Layer 9 of a small transformer language model trained on English Wikipedia (12 layers, counted from 0, width 96).
A neuron adds its activation times its output weights to the MLP's output. To switch it off is to set its activation to zero at one token and run the rest of the model.
A neuron's activation on a vector x is SiLU(gate . x) times (in . x), where the dot is the dot product.

Input weights of the MLP neurons that the questions are about. A number n stands for (n - 128) times 0.0036.
n46 gate: 219, 97, 167, 123, 83, 174, 91, 104, 53, 128, 135, 198, 183, 162, 169, 64, 117, 167, 135, 82, 138, 113, 205, 99, 100, 157, 93, 140, 85, 143, 114, 113, 182, 130, 118, 169, 175, 137, 93, 117, 113, 170, 155, 129, 140, 92, 94, 171, 50, 106, 91, 108, 126, 73, 44, 130, 133, 162, 77, 115, 128, 158, 69, 49, 109, 103, 145, 93, 120, 35, 148, 156, 245, 154, 109, 114, 181, 83, 186, 217, 129, 91, 109, 169, 152, 70, 144, 129, 128, 117, 86, 102, 188, 77, 159, 108
n47 gate: 123, 226, 141, 157, 206, 136, 41, 95, 171, 134, 143, 73, 132, 195, 145, 195, 103, 150, 130, 204, 195, 105, 182, 145, 135, 121, 177, 140, 75, 160, 123, 148, 117, 186, 96, 72, 152, 143, 183, 127, 117, 89, 151, 106, 121, 127, 164, 95, 112, 140, 151, 195, 141, 114, 105, 72, 141, 85, 150, 150, 129, 115, 111, 100, 121, 161, 174, 71, 111, 104, 107, 38, 179, 129, 184, 110, 64, 152, 64, 83, 171, 163, 131, 91, 135, 79, 84, 130, 113, 100, 140, 162, 155, 115, 126, 100
n92 gate: 108, 100, 63, 129, 122, 133, 165, 166, 163, 163, 165, 183, 136, 170, 99, 115, 133, 62, 111, 148, 155, 121, 125, 58, 52, 62, 132, 113, 134, 93, 172, 74, 203, 181, 191, 132, 143, 164, 179, 126, 128, 213, 145, 69, 152, 93, 169, 122, 184, 129, 199, 61, 191, 149, 160, 136, 163, 229, 80, 138, 144, 188, 139, 208, 81, 134, 109, 105, 149, 86, 107, 86, 95, 134, 107, 144, 94, 147, 152, 200, 79, 123, 130, 173, 158, 74, 124, 130, 133, 34, 112, 122, 135, 157, 82, 129
n96 gate: 204, 223, 100, 119, 113, 109, 208, 155, 142, 170, 89, 129, 142, 102, 101, 113, 117, 146, 108, 86, 78, 121, 122, 104, 147, 93, 125, 76, 136, 186, 171, 149, 156, 120, 165, 165, 192, 88, 159, 57, 140, 163, 170, 195, 129, 115, 105, 150, 124, 162, 98, 188, 99, 153, 142, 133, 148, 141, 98, 143, 156, 119, 161, 74, 142, 133, 151, 195, 52, 119, 96, 116, 192, 129, 154, 103, 177, 174, 157, 174, 140, 168, 176, 94, 124, 157, 120, 118, 118, 114, 124, 100, 103, 174, 170, 123
n183 gate: 101, 128, 148, 54, 79, 117, 160, 161, 90, 180, 154, 112, 128, 97, 178, 133, 108, 121, 114, 114, 80, 103, 98, 69, 62, 126, 121, 182, 118, 175, 136, 118, 119, 118, 117, 144, 126, 164, 132, 75, 157, 155, 123, 153, 109, 133, 139, 143, 106, 178, 75, 92, 131, 128, 136, 116, 102, 216, 167, 113, 137, 131, 86, 113, 189, 122, 112, 130, 96, 79, 212, 114, 154, 150, 136, 132, 74, 131, 53, 136, 151, 152, 130, 84, 56, 139, 110, 92, 122, 133, 169, 130, 83, 119, 134, 107
n202 gate: 54, 171, 59, 170, 112, 57, 116, 137, 95, 108, 108, 121, 219, 99, 166, 143, 172, 149, 162, 229, 111, 125, 103, 115, 118, 92, 108, 140, 151, 139, 147, 170, 180, 93, 136, 156, 140, 147, 78, 89, 128, 99, 48, 130, 109, 118, 57, 81, 139, 64, 103, 158, 89, 141, 130, 161, 149, 69, 137, 92, 128, 112, 148, 58, 98, 147, 132, 119, 114, 81, 129, 176, 194, 114, 145, 131, 102, 128, 143, 175, 94, 190, 158, 141, 124, 51, 128, 71, 106, 126, 100, 116, 155, 77, 91, 207
n207 gate: 110, 65, 177, 181, 143, 39, 90, 186, 175, 87, 117, 68, 115, 126, 103, 171, 115, 152, 90, 128, 115, 121, 159, 101, 114, 142, 121, 82, 137, 143, 85, 58, 201, 103, 130, 130, 66, 140, 118, 135, 144, 205, 138, 169, 116, 122, 70, 103, 80, 96, 92, 190, 88, 120, 130, 77, 137, 84, 84, 142, 95, 129, 122, 136, 134, 84, 160, 85, 105, 89, 177, 82, 158, 153, 161, 94, 127, 122, 101, 81, 159, 164, 250, 100, 136, 131, 161, 121, 84, 156, 113, 178, 178, 124, 173, 167
n46 in: 32, 115, 143, 120, 76, 79, 148, 110, 179, 74, 127, 69, 136, 91, 130, 63, 35, 143, 76, 197, 129, 168, 92, 94, 170, 104, 134, 120, 108, 188, 92, 143, 74, 120, 149, 114, 94, 38, 94, 146, 145, 136, 156, 180, 119, 152, 157, 128, 108, 107, 112, 115, 157, 144, 99, 155, 124, 111, 141, 178, 127, 46, 156, 148, 142, 137, 130, 176, 134, 91, 127, 149, 120, 102, 148, 126, 78, 133, 104, 42, 225, 161, 197, 124, 129, 67, 85, 130, 181, 174, 87, 121, 89, 98, 131, 211
n47 in: 198, 152, 159, 147, 176, 107, 44, 110, 132, 198, 83, 147, 91, 122, 99, 140, 175, 191, 149, 105, 189, 148, 128, 23, 161, 100, 138, 131, 127, 118, 115, 141, 128, 53, 170, 98, 144, 184, 179, 138, 158, 136, 148, 132, 152, 138, 127, 189, 132, 87, 89, 86, 168, 140, 114, 162, 165, 93, 143, 155, 169, 123, 121, 167, 119, 175, 114, 163, 152, 141, 175, 59, 104, 142, 15, 74, 77, 172, 145, 123, 88, 164, 131, 107, 130, 232, 165, 150, 103, 89, 82, 157, 84, 137, 63, 158
n92 in: 155, 98, 54, 98, 96, 189, 127, 124, 116, 149, 157, 168, 182, 84, 154, 196, 133, 53, 93, 123, 67, 58, 86, 126, 168, 52, 210, 82, 133, 83, 122, 83, 80, 47, 106, 180, 138, 200, 48, 121, 90, 163, 157, 70, 108, 186, 107, 103, 143, 194, 135, 67, 103, 75, 153, 100, 126, 184, 155, 149, 68, 130, 147, 181, 169, 170, 175, 83, 114, 152, 95, 100, 128, 106, 133, 96, 97, 89, 130, 52, 87, 116, 166, 140, 96, 122, 178, 139, 118, 74, 167, 162, 140, 136, 137, 110
n96 in: 81, 82, 137, 144, 116, 128, 114, 105, 104, 134, 144, 136, 124, 86, 182, 120, 67, 152, 108, 123, 118, 107, 85, 118, 213, 97, 169, 42, 82, 112, 191, 140, 80, 133, 155, 114, 134, 116, 100, 91, 159, 67, 79, 161, 139, 123, 143, 75, 113, 122, 90, 128, 162, 172, 141, 99, 80, 128, 118, 71, 148, 121, 31, 123, 76, 91, 84, 180, 171, 157, 100, 54, 99, 211, 96, 192, 154, 102, 165, 88, 91, 126, 162, 125, 173, 98, 241, 151, 164, 84, 156, 128, 126, 119, 112, 185
n183 in: 166, 132, 114, 24, 52, 164, 126, 145, 163, 148, 75, 142, 158, 192, 135, 132, 115, 114, 94, 112, 117, 111, 121, 93, 74, 178, 133, 105, 183, 139, 155, 176, 156, 108, 150, 174, 98, 135, 66, 80, 164, 183, 108, 165, 150, 130, 140, 174, 122, 202, 73, 110, 165, 135, 91, 118, 95, 132, 150, 122, 95, 143, 96, 117, 102, 200, 123, 139, 106, 141, 148, 179, 87, 158, 97, 53, 110, 139, 133, 117, 126, 65, 136, 163, 161, 140, 123, 131, 194, 126, 149, 179, 166, 124, 104, 86
n202 in: 114, 131, 167, 122, 110, 139, 91, 180, 123, 85, 52, 142, 154, 129, 156, 175, 107, 118, 101, 123, 207, 113, 147, 125, 89, 129, 121, 132, 100, 230, 55, 164, 90, 115, 47, 94, 136, 139, 106, 116, 157, 173, 131, 150, 75, 128, 185, 92, 144, 90, 170, 95, 131, 105, 63, 119, 179, 119, 132, 171, 167, 86, 203, 121, 154, 171, 166, 108, 142, 107, 164, 95, 110, 136, 73, 121, 152, 88, 142, 128, 200, 84, 92, 76, 149, 99, 132, 157, 162, 95, 81, 146, 120, 183, 92, 122
n207 in: 134, 57, 115, 200, 128, 82, 156, 194, 141, 114, 124, 160, 128, 116, 119, 131, 80, 140, 142, 210, 136, 119, 114, 121, 106, 189, 145, 119, 115, 199, 82, 105, 208, 107, 122, 185, 60, 121, 110, 145, 171, 151, 160, 143, 93, 103, 106, 60, 101, 97, 99, 149, 131, 129, 142, 51, 121, 149, 98, 73, 125, 157, 125, 131, 163, 112, 151, 24, 105, 133, 137, 150, 155, 89, 67, 172, 100, 117, 99, 140, 172, 96, 182, 146, 95, 87, 123, 134, 109, 173, 151, 124, 166, 193, 187, 58

Output weights of the MLP neurons that the questions are about. A number n stands for (n - 128) times 0.0023.
n46: 173, 148, 146, 112, 144, 117, 104, 15, 92, 138, 91, 96, 179, 142, 68, 147, 150, 136, 178, 113, 86, 184, 59, 164, 145, 94, 150, 147, 79, 211, 158, 144, 107, 180, 51, 73, 118, 110, 113, 106, 131, 36, 82, 118, 66, 161, 235, 195, 119, 173, 153, 135, 150, 89, 177, 142, 136, 199, 145, 82, 137, 113, 166, 159, 67, 183, 118, 124, 166, 105, 177, 161, 132, 186, 117, 152, 111, 116, 121, 124, 171, 167, 162, 129, 162, 73, 85, 138, 109, 169, 41, 99, 195, 152, 168, 142
n47: 132, 116, 136, 72, 190, 24, 100, 155, 123, 71, 187, 131, 170, 127, 186, 154, 130, 93, 128, 130, 109, 74, 42, 139, 74, 117, 142, 132, 173, 78, 145, 167, 167, 84, 149, 187, 158, 54, 159, 114, 61, 189, 78, 92, 134, 150, 168, 110, 125, 199, 124, 146, 148, 48, 97, 225, 118, 70, 202, 137, 99, 106, 163, 111, 49, 170, 140, 152, 116, 121, 92, 140, 68, 183, 135, 176, 182, 126, 115, 175, 71, 104, 152, 78, 137, 110, 145, 145, 55, 131, 127, 84, 141, 105, 76, 137
n92: 149, 89, 136, 117, 182, 63, 147, 90, 133, 188, 56, 121, 210, 197, 5, 204, 101, 125, 137, 142, 166, 162, 89, 121, 168, 98, 142, 161, 129, 84, 155, 119, 92, 132, 151, 102, 164, 191, 100, 148, 199, 60, 145, 162, 166, 121, 139, 150, 135, 187, 174, 140, 151, 88, 163, 108, 150, 164, 98, 61, 78, 124, 196, 159, 16, 200, 101, 155, 128, 89, 135, 94, 75, 119, 129, 59, 116, 148, 110, 97, 150, 130, 114, 80, 58, 116, 150, 189, 146, 123, 102, 151, 102, 114, 107, 152
n96: 140, 63, 161, 109, 190, 161, 102, 122, 150, 117, 75, 73, 90, 93, 76, 111, 115, 122, 119, 156, 124, 143, 189, 175, 55, 191, 104, 162, 104, 111, 32, 157, 117, 128, 104, 79, 83, 111, 111, 123, 57, 83, 90, 149, 128, 104, 179, 135, 71, 111, 158, 145, 86, 92, 98, 122, 169, 145, 112, 97, 108, 58, 149, 134, 95, 131, 142, 127, 191, 99, 209, 211, 69, 50, 107, 146, 144, 171, 145, 80, 147, 117, 113, 74, 139, 150, 72, 132, 118, 152, 179, 105, 147, 166, 72, 115
n183: 114, 138, 97, 73, 122, 161, 221, 119, 169, 159, 161, 100, 73, 90, 142, 71, 166, 131, 138, 109, 199, 131, 103, 5, 116, 157, 71, 101, 148, 155, 128, 87, 106, 63, 177, 162, 110, 118, 171, 123, 53, 149, 146, 32, 107, 156, 155, 138, 158, 114, 136, 167, 116, 105, 185, 96, 112, 124, 134, 120, 109, 147, 79, 102, 114, 53, 120, 112, 143, 155, 132, 131, 191, 89, 92, 158, 105, 126, 132, 105, 159, 202, 102, 98, 109, 97, 103, 101, 137, 140, 91, 76, 89, 106, 83, 117
n202: 102, 87, 68, 94, 136, 118, 198, 91, 152, 150, 135, 134, 143, 156, 213, 150, 172, 110, 108, 216, 55, 183, 166, 139, 122, 105, 121, 133, 110, 104, 202, 184, 211, 152, 151, 148, 135, 104, 134, 139, 180, 115, 95, 103, 167, 114, 103, 48, 29, 150, 143, 113, 53, 151, 163, 151, 98, 172, 116, 102, 213, 146, 162, 106, 76, 98, 123, 91, 151, 110, 51, 128, 151, 138, 171, 149, 93, 156, 164, 174, 129, 111, 107, 109, 111, 115, 118, 89, 151, 152, 106, 100, 179, 108, 143, 163
n207: 114, 166, 151, 30, 127, 124, 108, 143, 124, 118, 169, 173, 36, 125, 146, 184, 185, 93, 104, 131, 106, 103, 169, 97, 202, 101, 132, 201, 150, 142, 105, 108, 172, 211, 133, 201, 235, 153, 186, 145, 94, 100, 164, 211, 155, 104, 98, 207, 139, 138, 148, 65, 111, 107, 208, 138, 149, 149, 161, 71, 140, 116, 106, 153, 118, 131, 140, 82, 114, 94, 162, 107, 113, 136, 142, 71, 104, 129, 131, 95, 142, 102, 58, 136, 102, 147, 157, 201, 92, 57, 155, 151, 134, 104, 141, 198

Each question names a token from some text and the token that comes next. It shows the vector x that enters the MLP there. A number n stands for (n - 128) times 0.034.

Then comes g, the gradient of the next token's log-probability with respect to the MLP's output, scaled to length 1. A neuron's effect is roughly proportional to its activation times (output weights . g). A number n stands for (n - 128) times 0.0039.

"ly", then " with"
x: 118, 142, 125, 86, 133, 112, 127, 124, 116, 150, 63, 105, 125, 113, 139, 125, 148, 101, 95, 102, 135, 87, 128, 48, 102, 148, 140, 134, 166, 117, 79, 109, 128, 117, 127, 162, 97, 114, 155, 144, 100, 93, 109, 119, 80, 99, 50, 125, 133, 84, 153, 152, 109, 98, 116, 126, 105, 148, 137, 143, 155, 174, 126, 119, 115, 75, 133, 167, 110, 95, 128, 118, 132, 123, 181, 107, 94, 92, 181, 124, 99, 161, 95, 51, 75, 128, 126, 131, 156, 128, 130, 149, 139, 111, 118, 80
g: 103, 147, 99, 112, 145, 139, 91, 103, 124, 103, 137, 107, 146, 134, 143, 143, 104, 123, 135, 159, 140, 184, 146, 116, 150, 134, 115, 107, 129, 82, 100, 139, 100, 191, 67, 152, 123, 113, 186, 122, 126, 145, 120, 134, 127, 105, 141, 146, 92, 132, 130, 137, 177, 109, 53, 147, 118, 105, 141, 164, 130, 172, 159, 114, 82, 109, 144, 138, 146, 174, 118, 96, 128, 126, 87, 125, 134, 134, 126, 138, 154, 173, 171, 140, 134, 99, 166, 145, 150, 175, 132, 128, 129, 117, 103, 166
Which neuron, switched off, lowers the next token's probability most? n207

" of", then " T"
x: 138, 140, 124, 94, 159, 103, 158, 94, 115, 149, 88, 111, 78, 119, 135, 121, 139, 73, 92, 74, 118, 128, 143, 40, 156, 134, 83, 145, 116, 116, 114, 136, 152, 135, 79, 153, 118, 104, 136, 154, 110, 155, 129, 144, 97, 132, 105, 178, 145, 133, 154, 153, 116, 133, 143, 117, 105, 164, 66, 131, 172, 147, 67, 93, 124, 126, 119, 132, 105, 113, 154, 151, 84, 122, 146, 81, 128, 126, 82, 107, 120, 116, 99, 84, 81, 122, 154, 134, 135, 132, 111, 137, 132, 91, 102, 45
g: 135, 152, 161, 158, 109, 163, 121, 91, 136, 126, 109, 124, 123, 216, 156, 101, 144, 117, 135, 130, 123, 88, 129, 110, 93, 135, 114, 159, 134, 99, 161, 120, 177, 82, 123, 111, 125, 125, 91, 152, 129, 115, 109, 142, 128, 78, 112, 115, 138, 159, 133, 103, 154, 152, 101, 132, 138, 141, 142, 118, 143, 162, 72, 142, 164, 132, 158, 148, 137, 179, 110, 172, 120, 158, 86, 145, 134, 84, 123, 143, 127, 97, 98, 118, 136, 152, 165, 111, 75, 156, 115, 120, 116, 169, 149, 158
Which neuron, switched off, lowers the next token's probability most? n96

"b", then "als"
x: 169, 120, 131, 64, 146, 154, 103, 77, 110, 150, 112, 126, 118, 106, 106, 133, 165, 121, 171, 123, 145, 115, 132, 62, 113, 67, 118, 114, 119, 124, 148, 96, 138, 150, 85, 173, 98, 133, 116, 114, 106, 136, 155, 66, 112, 142, 137, 123, 178, 114, 162, 193, 87, 175, 79, 114, 168, 126, 106, 102, 127, 145, 84, 122, 70, 112, 162, 107, 155, 105, 99, 133, 81, 86, 164, 157, 131, 133, 103, 129, 152, 73, 120, 121, 69, 122, 121, 124, 131, 130, 168, 126, 98, 94, 124, 112
g: 99, 120, 144, 140, 184, 145, 112, 110, 163, 163, 116, 111, 149, 150, 128, 169, 130, 79, 163, 111, 120, 151, 135, 96, 141, 130, 151, 108, 187, 157, 97, 149, 105, 159, 118, 115, 141, 136, 118, 122, 107, 96, 138, 149, 167, 163, 137, 116, 125, 140, 148, 134, 83, 128, 117, 147, 107, 183, 106, 148, 144, 146, 159, 111, 126, 118, 102, 140, 101, 77, 128, 111, 209, 110, 120, 79, 135, 99, 99, 125, 143, 120, 116, 119, 168, 181, 172, 134, 82, 153, 143, 127, 118, 107, 145, 126
Which two neurons, each switched off alone, lower its probability most, in order? n92, n47

" under", then " art"
x: 130, 135, 123, 84, 131, 94, 195, 130, 123, 167, 66, 126, 89, 126, 102, 141, 135, 95, 126, 108, 107, 128, 147, 79, 130, 142, 131, 131, 124, 78, 123, 161, 123, 158, 124, 188, 98, 97, 171, 122, 121, 136, 152, 163, 90, 86, 108, 147, 127, 133, 109, 175, 118, 149, 101, 106, 152, 172, 122, 87, 180, 143, 111, 87, 126, 105, 112, 138, 89, 131, 174, 167, 80, 131, 176, 98, 92, 113, 104, 120, 92, 94, 102, 108, 78, 120, 134, 145, 169, 119, 120, 142, 139, 91, 98, 74
g: 167, 130, 68, 99, 139, 170, 148, 145, 102, 107, 126, 122, 158, 118, 142, 134, 166, 120, 134, 124, 132, 144, 106, 108, 153, 116, 79, 97, 137, 180, 135, 79, 110, 112, 183, 124, 172, 115, 107, 122, 129, 120, 58, 96, 109, 114, 148, 127, 153, 143, 99, 139, 141, 115, 139, 120, 143, 148, 127, 117, 152, 135, 144, 111, 130, 143, 95, 126, 135, 116, 85, 96, 129, 93, 130, 124, 174, 104, 191, 105, 155, 126, 124, 118, 162, 91, 152, 77, 121, 99, 140, 101, 162, 85, 153, 109
Which neuron, switched off, lowers the next token's probability most? n183

" m", then " |\n"
x: 145, 172, 168, 107, 147, 109, 138, 95, 111, 132, 112, 174, 132, 86, 168, 170, 134, 93, 159, 112, 141, 127, 77, 137, 106, 105, 145, 115, 172, 100, 99, 100, 122, 152, 152, 125, 121, 130, 151, 142, 97, 96, 113, 148, 106, 102, 42, 163, 180, 112, 171, 117, 90, 138, 134, 105, 106, 83, 146, 143, 178, 156, 112, 83, 77, 117, 96, 166, 131, 122, 141, 154, 103, 88, 96, 144, 165, 106, 77, 104, 109, 113, 116, 115, 140, 76, 145, 102, 135, 131, 117, 181, 126, 98, 94, 131
g: 70, 148, 160, 135, 105, 104, 93, 140, 115, 95, 118, 108, 116, 122, 127, 135, 126, 112, 115, 183, 150, 132, 121, 90, 136, 99, 125, 157, 98, 119, 123, 147, 126, 139, 128, 156, 123, 95, 117, 135, 77, 144, 143, 170, 101, 160, 96, 110, 139, 162, 164, 155, 192, 99, 129, 94, 162, 98, 98, 164, 121, 138, 93, 164, 171, 147, 140, 176, 185, 139, 124, 98, 109, 100, 127, 124, 133, 110, 135, 108, 137, 90, 113, 97, 139, 115, 133, 167, 152, 134, 135, 143, 107, 187, 161, 124
Which two neurons, each switched off alone, lower its probability most, in order? n202, n207

" At", then "hen"
x: 129, 159, 149, 120, 130, 119, 128, 91, 117, 128, 118, 126, 98, 117, 79, 115, 102, 110, 150, 115, 147, 83, 81, 119, 141, 142, 116, 108, 159, 69, 97, 127, 152, 141, 122, 124, 84, 120, 134, 118, 108, 105, 127, 151, 127, 83, 111, 158, 189, 92, 115, 137, 97, 190, 123, 74, 119, 164, 100, 135, 189, 114, 112, 95, 110, 127, 124, 155, 134, 132, 171, 178, 89, 124, 136, 156, 135, 102, 111, 91, 83, 96, 131, 60, 94, 123, 95, 132, 153, 159, 140, 196, 119, 134, 146, 121
g: 86, 161, 133, 143, 148, 118, 118, 113, 76, 137, 155, 136, 134, 180, 91, 137, 137, 111, 119, 159, 129, 92, 129, 115, 136, 119, 141, 157, 179, 130, 97, 135, 100, 114, 156, 120, 132, 140, 85, 98, 73, 123, 155, 146, 121, 119, 130, 126, 86, 127, 173, 116, 152, 128, 109, 119, 149, 148, 124, 128, 174, 100, 160, 153, 155, 140, 100, 150, 176, 62, 104, 56, 133, 102, 130, 104, 149, 156, 130, 99, 87, 116, 111, 137, 135, 114, 170, 137, 76, 116, 143, 104, 113, 127, 153, 149
Which neuron, switched off, lowers the next token's probability most? n92

" T", then "um"
x: 111, 146, 122, 133, 155, 101, 129, 90, 109, 101, 117, 151, 122, 131, 83, 111, 161, 138, 131, 119, 103, 105, 75, 140, 146, 95, 138, 109, 144, 85, 115, 100, 131, 129, 136, 143, 116, 104, 121, 118, 129, 145, 135, 85, 139, 87, 93, 155, 138, 104, 128, 144, 113, 174, 97, 71, 113, 98, 141, 130, 179, 135, 137, 84, 104, 83, 108, 146, 110, 116, 199, 135, 100, 124, 127, 136, 134, 113, 125, 82, 129, 123, 125, 97, 98, 120, 121, 164, 128, 88, 117, 220, 111, 130, 101, 131
g: 143, 117, 157, 147, 119, 75, 143, 129, 76, 166, 110, 83, 121, 131, 139, 102, 104, 106, 130, 160, 102, 148, 92, 131, 170, 100, 149, 135, 108, 117, 131, 132, 119, 170, 145, 133, 117, 105, 67, 137, 66, 137, 158, 126, 111, 169, 127, 103, 146, 130, 154, 130, 144, 122, 80, 123, 179, 99, 98, 128, 120, 155, 175, 138, 152, 128, 130, 161, 140, 94, 67, 103, 122, 152, 157, 129, 188, 134, 113, 113, 106, 106, 109, 87, 110, 105, 158, 146, 155, 166, 138, 140, 110, 128, 124, 131
Which neuron, switched off, raises the next token's probability most? n47

"ce", then "pt"
x: 120, 161, 68, 69, 111, 115, 141, 81, 91, 131, 116, 134, 151, 101, 147, 117, 142, 99, 120, 122, 105, 119, 97, 100, 138, 117, 86, 171, 175, 97, 111, 110, 139, 184, 111, 132, 101, 129, 97, 160, 132, 119, 143, 105, 137, 128, 73, 93, 80, 138, 148, 173, 156, 92, 96, 139, 87, 134, 129, 109, 197, 151, 121, 157, 151, 133, 129, 168, 167, 89, 135, 130, 155, 114, 141, 62, 156, 113, 141, 97, 161, 89, 92, 84, 49, 122, 136, 154, 108, 201, 91, 137, 110, 108, 150, 151
g: 141, 129, 99, 134, 87, 158, 91, 144, 144, 134, 90, 66, 110, 99, 174, 92, 116, 117, 160, 138, 106, 151, 120, 147, 83, 130, 150, 118, 123, 132, 114, 131, 105, 150, 119, 99, 92, 118, 158, 164, 85, 183, 113, 171, 137, 100, 139, 113, 133, 98, 131, 136, 85, 119, 175, 148, 126, 167, 116, 128, 147, 183, 122, 129, 183, 92, 154, 130, 160, 140, 117, 161, 144, 89, 76, 97, 117, 156, 127, 122, 94, 135, 118, 155, 106, 101, 120, 102, 136, 110, 134, 123, 138, 139, 160, 100
Which neuron, switched off, lowers the next token's probability most? n92

"ak", then "'"
x: 150, 133, 97, 132, 160, 98, 115, 120, 117, 83, 87, 174, 99, 121, 110, 121, 124, 115, 131, 139, 112, 102, 100, 83, 188, 133, 154, 101, 142, 119, 125, 88, 180, 147, 127, 172, 119, 94, 122, 134, 91, 118, 119, 65, 117, 159, 135, 146, 165, 130, 174, 116, 86, 160, 72, 108, 137, 145, 113, 152, 186, 116, 115, 131, 92, 101, 130, 148, 130, 178, 161, 101, 87, 117, 123, 177, 160, 127, 109, 94, 117, 111, 92, 57, 140, 123, 91, 151, 138, 88, 154, 149, 100, 154, 107, 161
g: 127, 137, 88, 146, 107, 141, 139, 147, 133, 134, 116, 133, 118, 159, 155, 133, 158, 129, 129, 115, 164, 106, 118, 116, 122, 149, 113, 108, 97, 117, 176, 135, 73, 139, 169, 169, 87, 99, 157, 129, 115, 108, 143, 152, 160, 94, 146, 144, 122, 119, 141, 146, 118, 95, 122, 145, 84, 131, 149, 176, 99, 119, 162, 85, 143, 107, 145, 123, 163, 113, 117, 152, 89, 203, 96, 138, 143, 115, 179, 184, 125, 121, 120, 73, 105, 138, 155, 102, 145, 157, 139, 161, 138, 113, 77, 134
Which neuron, switched off, lowers the next token's probability most? n183

"ost", then "ly"
x: 155, 113, 119, 88, 128, 137, 147, 111, 123, 134, 106, 162, 145, 91, 105, 134, 91, 110, 118, 115, 96, 60, 120, 94, 129, 180, 91, 128, 143, 164, 140, 95, 146, 156, 166, 155, 138, 52, 148, 156, 87, 86, 147, 105, 68, 84, 127, 166, 148, 149, 139, 162, 99, 156, 120, 111, 83, 107, 111, 130, 174, 178, 147, 93, 67, 106, 114, 158, 102, 87, 130, 132, 124, 119, 154, 149, 151, 98, 112, 107, 126, 115, 129, 91, 100, 115, 151, 166, 146, 110, 167, 150, 138, 119, 111, 61
g: 178, 123, 138, 151, 126, 130, 112, 109, 138, 108, 121, 91, 123, 109, 94, 170, 134, 149, 177, 150, 88, 87, 127, 132, 115, 130, 154, 129, 149, 96, 76, 150, 110, 149, 147, 162, 162, 118, 70, 152, 154, 125, 130, 137, 139, 97, 127, 64, 119, 149, 102, 137, 147, 147, 122, 98, 201, 132, 134, 101, 71, 106, 133, 107, 115, 204, 126, 129, 101, 108, 111, 136, 111, 101, 98, 148, 120, 109, 123, 113, 169, 123, 143, 113, 97, 138, 110, 150, 166, 113, 109, 124, 124, 110, 137, 156
Which neuron, switched off, lowers the next token's probability most? n96

" n", then "ow"
x: 174, 153, 95, 85, 135, 123, 179, 103, 114, 150, 130, 137, 132, 78, 133, 140, 93, 122, 105, 147, 105, 115, 112, 139, 132, 135, 134, 106, 150, 87, 159, 110, 135, 183, 186, 153, 98, 107, 100, 128, 153, 147, 130, 104, 68, 125, 66, 130, 125, 140, 161, 137, 137, 116, 91, 130, 119, 97, 103, 105, 162, 169, 107, 137, 105, 111, 151, 153, 126, 76, 158, 126, 138, 117, 141, 127, 143, 83, 89, 122, 120, 97, 132, 147, 54, 87, 118, 164, 123, 131, 125, 200, 171, 93, 85, 94
g: 163, 104, 71, 196, 108, 89, 143, 146, 125, 134, 117, 120, 148, 101, 103, 136, 117, 144, 94, 120, 116, 117, 145, 120, 136, 139, 98, 104, 91, 121, 128, 137, 141, 104, 103, 137, 110, 87, 146, 94, 91, 92, 99, 150, 95, 150, 91, 177, 107, 134, 92, 149, 173, 162, 112, 146, 143, 123, 133, 150, 137, 112, 127, 100, 72, 121, 188, 162, 76, 143, 110, 120, 113, 102, 114, 120, 124, 125, 128, 129, 105, 120, 74, 164, 112, 130, 137, 125, 92, 122, 121, 115, 76, 130, 162, 97
Which two neurons, each switched off alone, lower its probability most, in order? n202, n46

" are", then " de"
x: 88, 155, 126, 122, 147, 113, 179, 96, 88, 170, 137, 134, 137, 93, 116, 147, 166, 112, 120, 140, 136, 92, 102, 71, 149, 202, 129, 120, 117, 107, 93, 117, 199, 144, 151, 168, 97, 124, 126, 147, 134, 134, 93, 99, 100, 122, 89, 116, 125, 107, 182, 105, 90, 165, 106, 130, 119, 158, 123, 147, 128, 165, 132, 125, 103, 118, 89, 125, 136, 90, 117, 136, 123, 135, 208, 109, 103, 92, 143, 151, 91, 66, 114, 95, 82, 146, 144, 164, 170, 147, 110, 139, 145, 79, 116, 56
g: 173, 114, 136, 114, 99, 82, 140, 164, 73, 100, 132, 148, 75, 133, 158, 155, 135, 154, 107, 90, 181, 124, 119, 99, 135, 161, 98, 158, 117, 97, 111, 117, 156, 135, 152, 159, 129, 118, 143, 131, 128, 127, 136, 178, 109, 120, 136, 104, 178, 132, 107, 167, 155, 122, 146, 98, 99, 129, 119, 123, 148, 85, 63, 133, 162, 100, 126, 126, 130, 111, 157, 117, 123, 162, 121, 127, 106, 143, 187, 147, 114, 125, 102, 75, 109, 105, 177, 90, 133, 125, 154, 119, 120, 153, 130, 108
Which two neurons, each switched off alone, lower its probability most, in order? n46, n202

"s", then " of"
x: 125, 142, 100, 107, 83, 106, 131, 80, 109, 120, 162, 166, 159, 116, 72, 135, 63, 130, 152, 145, 121, 100, 112, 78, 124, 136, 93, 116, 98, 101, 103, 117, 193, 163, 128, 152, 53, 85, 154, 143, 89, 124, 154, 139, 90, 116, 89, 150, 133, 81, 152, 140, 101, 162, 91, 126, 62, 103, 146, 139, 189, 144, 132, 68, 122, 144, 132, 145, 149, 95, 152, 151, 128, 136, 199, 147, 138, 120, 153, 67, 116, 120, 99, 95, 115, 132, 132, 128, 155, 143, 106, 136, 128, 126, 102, 128
g: 131, 99, 106, 130, 133, 120, 103, 144, 168, 114, 113, 116, 137, 131, 146, 95, 105, 160, 137, 150, 119, 100, 135, 136, 164, 117, 134, 99, 183, 196, 131, 105, 59, 104, 102, 146, 109, 79, 156, 88, 115, 132, 149, 97, 122, 124, 129, 137, 142, 91, 154, 160, 122, 102, 90, 157, 157, 76, 70, 103, 144, 129, 166, 79, 98, 139, 113, 154, 130, 156, 73, 114, 148, 162, 146, 112, 111, 120, 88, 90, 113, 131, 142, 146, 125, 121, 150, 123, 121, 146, 129, 137, 90, 146, 120, 129
Which neuron, switched off, lowers the next token's probability most? n202